Layer 2 of a small transformer language model trained on English Wikipedia (12 layers, counted from 0, width 96). Numbers have three digits each and are written without spaces.
A neuron's activation on a vector x is squared ReLU(weights . x), where the dot is the dot product.

Input weights of the MLP neurons that the questions are about. A number n stands for (n - 500) times 0.0015.
n21: 532412541339485324438521493461659671291452422404592597459500472597217552542521539503509599500623472324365441415726603408395357534573567569360555733659465509559535489666655431539674476568465236505408483569471465418370392526605421473483571497460630411495463479292336544409580645465409455448
n24: 342535386519596176551398433482465611486486474429319493539578219605610233517578403626462509381363448487685420471411515448332528644650466455523497537566465675463482500324628516373436357486464383421378503560625544497432528423716407489483488506507396350673481527412590516644470401385508568281
n60: 725577491590515538307286366479582488295352333482462619401690391462456471492456554487486454569561459416620617596747639395352503378497437575395581608420345304511462393488537580500556464639402490465625408450828525490442582557475422508579564642575480466352448512627426580516521477599451489431
n68: 593493681445534545327542410374619400381506638611429605558477590473397572548257398479733295536535556384532686562493442432383503491752587572592527626780557367494588653313537334575565602503535525275474641429583339371460527625426407331689635518514535403517480595627466568584646421593308512510
n92: 538483387239389559541476362458727740505485350607445800476437445603610628555472445564469735642478431412461649374690716146640329500672455435154626635636516406530547424598610533432588444540491247449531437639530441591401164491534312571378545582460500712535533789720387587320807535316342330467
n105: 463712447598431372560556531546535538375434473491354580401506448412486428350444492590551425511479539615543448580577597338484312458500431345527603448461486466563641385431391523441405418259533522538616410428645500535538351503347518492676503367587544708643730590579378617485508568565650452426
n122: 542493519661660320428539567401701411409410547438389529438395423584389318709444288428452453411408388737655492430493538452440478517430484321412539424422575457497632470583520350557370649289785488209462419458579496624496710447477407364483595359539385605634885369373526636471361500619705587413
n127: 476512436670515432427526458493652568534665508626241385563402463564468378581564457634520383521538563555558506362414557407668420339352581369598361443544525565505428642414553282617445661529650422479454731474549564467617494494445414604431533503574535519546561696404521336385320427650452541494
n128: 536531239595630338590533371446455668453447468616507717480454420476360472396493463479379613678611429444638722500637529471528150519500463454410463537411278473425419576486481514340724433626504544395653427599700514932541473507478464681446452448511667479412600480480396376497553594571518334317
n137: 482497513565553419594458459468553388432486515644413496536455171517365234556645452552532450457533581679547460423313314433584512431490411215559692540323494338489507509565542576482468359456484313381359534282435279635453597627454567445468623347490479529427554350601596475503413403616705560472
n150: 439759507422487544608366457406435588224521309457557492519487323491528484467446458503249377539375624443546461399432668204442588560535532526351673530529422523530605604385562527448700461483493275468358420209446503617540332384506423546720374497664643466673480619667562380524382465528417600477
n177: 334500398494447455364487547424562667363577441593340508506612213571516548296526533604503503615486706548674771412620506225378595567461750549496642411513440480540439481533481433259579493438514612488481452555582449467450440597448518341414667452360596466331359461545450561673627489376530677189
n182: 526640253623493604659457472466601370483592573593350629546349334547557527446626420640661758533203235375524408314343557540343493653424488605484474585674412312466657441500604425515477445385523484415293643622780523611470507678514317477538406423608600692612474485623570334550539833484733486400
n190: 584387186429590429446500486432408553549598707474381436561562261492480495588302285576504646412455571788632605317504340393543673679665384409226618373425262627433505710542543203479842496560522445383578511587377504891732641651566204400472916303413439685504435496363517509557622573349699418475
n194: 440379531527567443423506438573346556392511509439599514573459582527491438577406399563243396449554752444584588481832596544640485600641523452413548594556448600553510641624703359557441578543440266393453544562563481540497227424531484624570659470484512412474457405450400512696500461374481422500
n215: 415554414601781428436571538460648374520349539479507472503551484591473420421344522785707465372397421436537635260500513596448434458496492386585465517524487326455337588542570337373550658315599428574201453473962493434521633635404171588445493430500544435578362503432459393541555653373600574503
n228: 580823533516562436487444480376520369442416344722427555674539260578225483336271467432674584561481473545523574266676378504339594460809611398366637529589651410460649500533528544429339468619492295587395614560545481580379406504460504424578394438527381804428478714528463522520627605594520383185
n244: 529489328607786438385429363552549486448338569683291834641425233789429504573340519581573549400544638396556511550583520420574580603545489496419514430562643622455516755587672468517742490584434367478446550663609356620564433591542560601360666465455395605551528600383442447698491612646374355476
n250: 656380613524410600616370470484451596389465516670749632543357658383351541509316239601503597418489503532515637398568513405592442516467564465256691624483608514661614574555704570574422713470316324387454707350450344450601486461633426497686604516597520642589710598631557528398425485572463741459
n271: 603657386295641510562336443466558594429515540559465511622532368594531551361547550596562572439366459487503696363591544331627315548676781401421662581506345292536433512471650474506671420543493436517513421392416470507421474510545154352451602491627582510345570686558505447254657643520609425445
n276: 464652511346406518617567526291529646373535387389617432384379345584576541462594444648474524551431526514385470358471510197666538494586847473438572303588438672541761432352411465412553418387369515377503382550450468730709254489411556343686552412511443464503637755669486651339621552506534439386
n285: 487636474425478344526538267112412732315176648428679492349299291474558521500653403455476399397406509430596508320718552251523212657535590581523727760385439486500533483404520500447537553522481582506576381285593540579605407463424328578503543458593562519574507525423326445503416312466477444550
n291: 478597487494649536537299462374607639504538468794482595612588489435563470386500523579509516553610505516537534410461679364471481509385582464400406456675315422613568450421528589290438537517731517430412661411454490430383226379335554434553497349463509539462733519555592519706415487718531610406
n293: 515397487520572281370283440389586530451395436516425458556610223462597418456406459391451818423558557527597444467547497313434474455413390559462787694535469506557444476600496365372875535566510380445541281317443447612654510341491437494648484506440713443416523583630449526410511510511407521416
n309: 390559559526544552509653402335604521427416446554681539581370436428510460454337500577433622317525514390460626566371668468435543565576841409319460544763576530679604531423455425507465434167436241399510536474601345731707349486577486262603517479533536472390613394566479657464465450552437596587
n319: 427466577572699514239411354391444473470615417493566515345338493423491224536513512534240527519493503439514405487418547472570448349472493281340412415510500592521571460346592304542740610535676439433595559245622399591619539445452250598656493658621506361520717523494366487465400493614488615625
n344: 409631442497594487531424517525638497590555424578488424563421479402614541277582483804291509596444579647487470317487629459399565583534531275322478413375467637483653413512423386448455580293615381387266492285513449600503456536457333467436519373618518452438538325356439487349541637524587601506
n348: 478376468584672471633322436525453673493342687416518587401506469520461231508437486637526591506379521730563530529706551481529509463520531549484534447403544407580688535326622459274516644494379355478410514337445401497682531380423387486410654421500434638519604509546546525433400487282760620559
n350: 675453547431523456533386447403574150447678362546629542396500489573469437473269297640660398245545527674461402500726440457572468548479532511438704666503615533656530454370405374590382632630418326396462556446456490591599598469425406394476348334482553456666457709468531550433543497514371533510
n355: 735518568570619500380678462456631629500388474465707520507517621478473429751244519591611507493544421486422649411604593592394190525564667430397359403578576414484599655379430528313421466300478591592463622527830468435395563471487459388439518491583801486545461578357454461288467749434425513614
n358: 847459342497439715421532217542588517354512396382436656510344331548397592294532585570692615308415567582647468397604577343577387436493569440302593560677465220506481500587556520447417651592468533583609566334510565463544366643279403418494571512638494552615469635697576428416535518515389519430
n362: 676306403443500559492626545371612650415522478551503514611609517516560532336417521547575769465412423600510602351623554379426550538394529329544535343500430518784547470589497371584552506524428500618628500537347509622416369679391449583442605363368703497561545512416339503436598494477396464527

Each question shows a token from some text and the vector x that enters the MLP there. A number n stands for (n - 500) times 0.011.

"ut": 509381565618539449420619556593486509592412525557454521600490491357511689386531806328440443487528664362460565482475600658426446358514464693597634548465435382534446453491473628404623457550474703484709460453562535498488515540432630489492494654463425449490342515670429519605505420546454515470
Which neuron fires most, and how strongly? n60, at about 14

" pro": 435508579357419459470633530715480491629403659500390628595533626472596690525489532513475477462505447452524527704283396530479568405568431591343511363555563428361240447501297584487457557677471536541445425577583535436374487393563510560470522543521462626447467531467313545481645452419464474478
Which neuron fires most, and how strongly? n92, at about 3.8

" h": 376535552386434626507572639590370456636504579399472306585499429388459487492436652478373415519375291500341441528475467566597536443493415647362467475488610518521387365460467683495703385483489615570349438587379638513477514316701608590444488455526377476624443526536598511501520575472547511544
Which neuron lights up most? n150

"s": 446419524503579518489667741538418549533419571522478317580517578353474472536628636445456517553657619546317545675535446522528380263352443476486567486415780560521489519670344602453505518507464565480587476400388585425547561466540558491437467596347394463377536461538564541540414468476665583471
Which neuron fires most, and how strongly? n137, at about 1.3

"irst": 453387508600425703440587378712472375510424491490620329358399548469628625445475495417469440524600533422463460569365375651546655476460472560418502622557484498473455513689397654464423466533442426481413622397379436419458524441526542489601361537476399523537480636525786424571401458565465612643
Which neuron lights up most? n250

"ated": 394409631505428529610631422544514492471456537524593416551470660281570728564581441573528520414711629481392452512465478579571626496402470630537643537440525463622437515594366526725346621447461666545545507449447483453581467497446605705461541489390508511510520521507661372522437257507438527503
Which neuron fires most, and how strongly? n250, at about 6.7

"ase": 338493533534480493537584766558476509656490529567529409588548599411635666413539533478610589412494557518429558585455498449517757412369476550375514447418655548490515443733406602512389603679541578471520503551326498429515467572504569468419493580382352578420453472455692595569440369558550658509
The two highest activations, in order: n177, n291

" rec": 488504644484405463422597775479413566491461460471571427507539427465439642376402619307512465479552400551516560564394376689468606439547519732330607482529661469553457536646461677569461496575392474552538496684441610510442373464579469525512525479579274617477419530295477546481544446524582541538
Which neuron lights up most? n228

" c": 443458689474440650500522716469346474492581535423627230521584397400419629384456737369504457564473363546465386568525461644404570437478434688493572579564429441507445510612475603533543526395432564577482474615473693351463492363575619566536538471568411551607463489449459523484564563534530456690
Which neuron fires most, and how strongly? n21, at about 0.025

"ct": 449375451554426458503604396640508535547475532642474468637439447470371746597555585444625520369502542421413320599354504480542506482551498540513556517447574573309393458640480587638522475555668607577597566565376544385403415474345533505486616316402307506651561527424540477527528279511424469583
Which three neurons fire most, strongest first? n244, n358, n127

"du": 419416550560292513395471637525519382638704510483568427533433609540569527548605573405443510668533612565640409575552590515520716432344372593505484470348465585295480484638462667614513513561366553448369527473414462560545431488535615426405453489353460356393355356586537566558499392547478531562
The two highest activations, in order: n137, n194

" st": 350411682494347575429641556583490477566569558322605449506526432457338773479471659399588435527528368558440484612404333612501567441655421612429590517490579539475395531485402632552474593592395598528461448579356597394427506441522482536575465507474379547605444460387542322432548590393427337480
Which neuron lights up most? n21

"S": 474474562613365566566533599665437646566480526452385549640468682516551581535553779483553535514490323371350533558513475573572653319465512522527618550384632403511460514657372511421549482463304425585511487533385632339578523394550563511383581564469372616418500469514538454406406421614591395546
Which neuron lights up most? n348

".": 547591459521491497547640585509502527688417406525426416631366514304414676513658459455323448488382407620477491626446515542632495578579572625642474446468476606500417404458327581487379513441462467425572540483458645469574640339512608393359516528429331528531497329428640451339429432586377514592
The two highest activations, in order: n344, n122

"land": 384503724541354568523409596637385654551560465565654292665494630336562579378561629563475421585510658484450379517454518541493581537420391589456435489511286575429541580590423615605410527464514584512522519394455483424511493321458520475612520495547482448608472585374634483530426394568397642663
Which three neurons fire most, strongest first? n150, n291, n344

"an": 485424447487330687453475548573468655552576408544514615558476690410475573601504701357449544367738560477473457441646584540548545588511430471526574461506497423529442377680360640499494417501540593649588531438458750468393486496421448608513484454456394475435386465327527323562412466512467374597
Which neuron lights up most? n362

"-": 508370523625591469600513520644556350651565592368646479459398598426522537411454488518439439562504410498582484540529335634491593536405533401537395547360590698458300502609303517375388528500440520429483532567497610479530610469544609601425496353410523353503497394537548190498406500590605538400
Which neuron lights up most? n344

"m": 346541487493402771563459671492550639530612606534426499655436399485614655382635670545564555485558396444385553463569504450656615489602463494453667499405464446573426359585482557534463360545564541664621376455347553400416545378453501394516394472522484383385599499373507471389480489573453363419
Which neuron lights up most? n271

" but": 592511485505484524560599628617556526612516427384430531443558497322536662449451575444425501493659336539512448631503475566528597525530625752565486495591487335549449221565344592489334448475427628576566590532409401350422350476476550489575500572479492582447478526442690366588459484584544536302
Which neuron lights up most? n291

"\n": 416528486436466497605470633638604460552432648389493434659491397407637523467444368556422440468354297485509439605326409537521611533404626540519494496520619452571420466438372530331309406495556538417536538522280615452493482441623602592335447516484289529476458429481705395383442431536498620503
Which neuron lights up most? n24

" ad": 431495528451489589495729535593450561625553585460535387346509656365721710489570595513472465461437413453573306666545465464492558489570479632434503425563555371448394260637381627439410450466463570539542474467585599391449620410645647433476540553461409597456566475496454602505648389488580591536
Which neuron fires most, and how strongly? n105, at about 0.033

"ra": 438475517472452459573569510660361512493588722618400510593479560420596527572669578369422599406622565496496524582597517709303547481538421508485522477512424470276385496514383700523570372402432587585577352532522573569449512399546479464419349646415614480334353449528489520699466527492453478417
Which neuron fires most, and how strongly? n128, at about 3.9

" ": 454525554467539402690577809651569470625576420344445247640623616435547711407471502406359482515447460615367516519514361524494531560435435548428578524424490605479531513719386518508475480424576626517541466665476615622448471408562611443524530636476507482447506499437376446572526497631475517506
Which neuron lights up most? n344

"it": 367302545515593542493446584589484325578484477484456426563524585530408453641412609402613531399660468486496405534419411651472630273385566556539630475567583519386400527569390403538420570527323453451503438526337431271478465455485572552454450450347501421499399288508421476678331432486442481547
Which three neurons fire most, strongest first? n137, n350, n194

"ational": 456420554667262665467524473716465479497498541389601474568415634350674658486492556474528419567573580468361407648507520572459645510459436628431543459480435583628444623726410680505434471476508312498577534479356523488496528439381486439498406544408591425580527470388618516516454335496503638556
Which neuron lights up most? n250

"t": 492470487594544483548635679787539583573408401491489316494491541399440538508585728244475460505714406433508552497525466562509550294440452525543500521507531475443494338679412500409559435682481440507559538596468388497444602506460409566456390479506257417425491585466585449488510505574452373583
Which three neurons fire most, strongest first? n60, n128, n21

" a": 496458586569597522615558483679480447650624538471446319291560739398588618518442471444448487483510372415691445621565452617552533517453535584464598488476455521411295427596577607388433529413457325512667488512449498373365500401510505491519398444386564663468487279524600460631479474553497408559
Which neuron fires most, and how strongly? n194, at about 1.1

"e": 495421371510483490660472522502424458808615589492526427512504452269460458537630487427471592516618376399440323611430456558390512496397417701603554391501538500410467465651422599540469566416498660462545523510482644405459527412490371546442483623511381455471425466683776566572513465566554539553
Which neuron lights up most? n182

" W": 386447540423270518505497703504530618522498514431560377497532602573545820471632717422435613559583292460253706629441453504616461500530443540439438536541415398476558517557462582591549470464460468676502443653437472513424377355577534590478502493485499456491558554510450521367493513394508438467
Which neuron lights up most? n92

"ens": 453380481633511515549556599540310513554377537489498402563555409430541543558470585389540513560635632512459278634482530685605644327467422463460605327573544600419565591647381631452520496560365501449645478549435523592644450489452614575509434441356298530415414346390569565583433449489454540344
Which three neurons fire most, strongest first? n244, n190, n194

"ed": 350418503492528459579592462524583423454503585500554241528438675364666679506668504617590496343618502472343460414414437684635510556464418576590589435533557397587369582519351476526276597541543454541465446476559557484592544551383550688488466402304468402452466480524559374514489374501521520465
Which neuron lights up most? n215

"ing": 285505499437495510512541685552408642608476478441659396614489567220576742450505600564504542405599579463500503376554476602436562504364421622544494470537444515606484506671308498528450679512547580653525523400472508416446558484411485621611455528347543492552359498460632345439400496418612476529
Which three neurons fire most, strongest first? n215, n362, n344

"h": 571358428532524639361637556631533593504592440525580333602489481437551517553595607306460534432566342616388389525423452696573414517543542658581321513489586575494412331546459660578545382583403475586447502594366613441477510499576492502457530561564440262469471494542580358434504640507693510569
Which neuron lights up most? n355

" were": 569499519489500479596561598471563466583460578418453413459555541537634653530501430469512364408488381478268516561455423602564554425455692852491507475525566493582335431560335429586277471554573495469576587368343543399471347420457495535536386420428491481537416488442632440584588322515533603392
Which neuron lights up most? n350

" in": 453533532378519472481566439705547559686371529435317377490485672288660592487423509433437413448606406380636454796413452629429485503404469630419496461582600542510348479560486518452305600593487472471478462587587527446429538373375649541460432394531482504483447423372507500353537496584492492434
Which neuron lights up most? n355

"s.": 440530534482527438558652578470497492605414477531429462626363482333405625555661448407339436444369484573500541627478495551642518568552581598580477428452525611524437474494291618510424556506516590445507548379395669414570560434547670432396443552459307562545439315463724453325372401590395643531
Which neuron lights up most? n122

"et": 457461384605433546481546632508613715689510509526475367574494498445546731466555654575581535518568506368432511356455563502591412388487436614518489531491478330415384474568351481456509454370356605663601444533517583417338365290426581533472446503350576507432452731428412454413581438434466492500
Which neuron fires most, and how strongly? n92, at about 14

" and": 576616462429523500486649537657407530586504435459377336376545480357561623498529540439468469456681336550416322482509490497476541660574460767564483575476520539476443415576575550533372513477434584498578459601440479349370447447455655508525434685511626427503435556500710263561435517523566568322
Which neuron lights up most? n24

"es": 472499457503451435583561657534469634665435531521415439659432407314500680407544662531476516451557530461518509650605577498576448415455451536686520389541580441530572365680256684521419472404436664531661502394529658421483553503474673541568494499330402673436464525539473568500501505517625514413
Which neuron fires most, and how strongly? n105, at about 15

"end": 455614355447443612591522530445561643516595448569559325621442447429477570444524685463484537663482468450272310395406572530516583416493490543408533494500452502432586453652331562550476440670380467628509523376383645452329396420437644341447399397480369562542395642569504420503598457596408485461
Which neuron fires most, and how strongly? n228, at about 14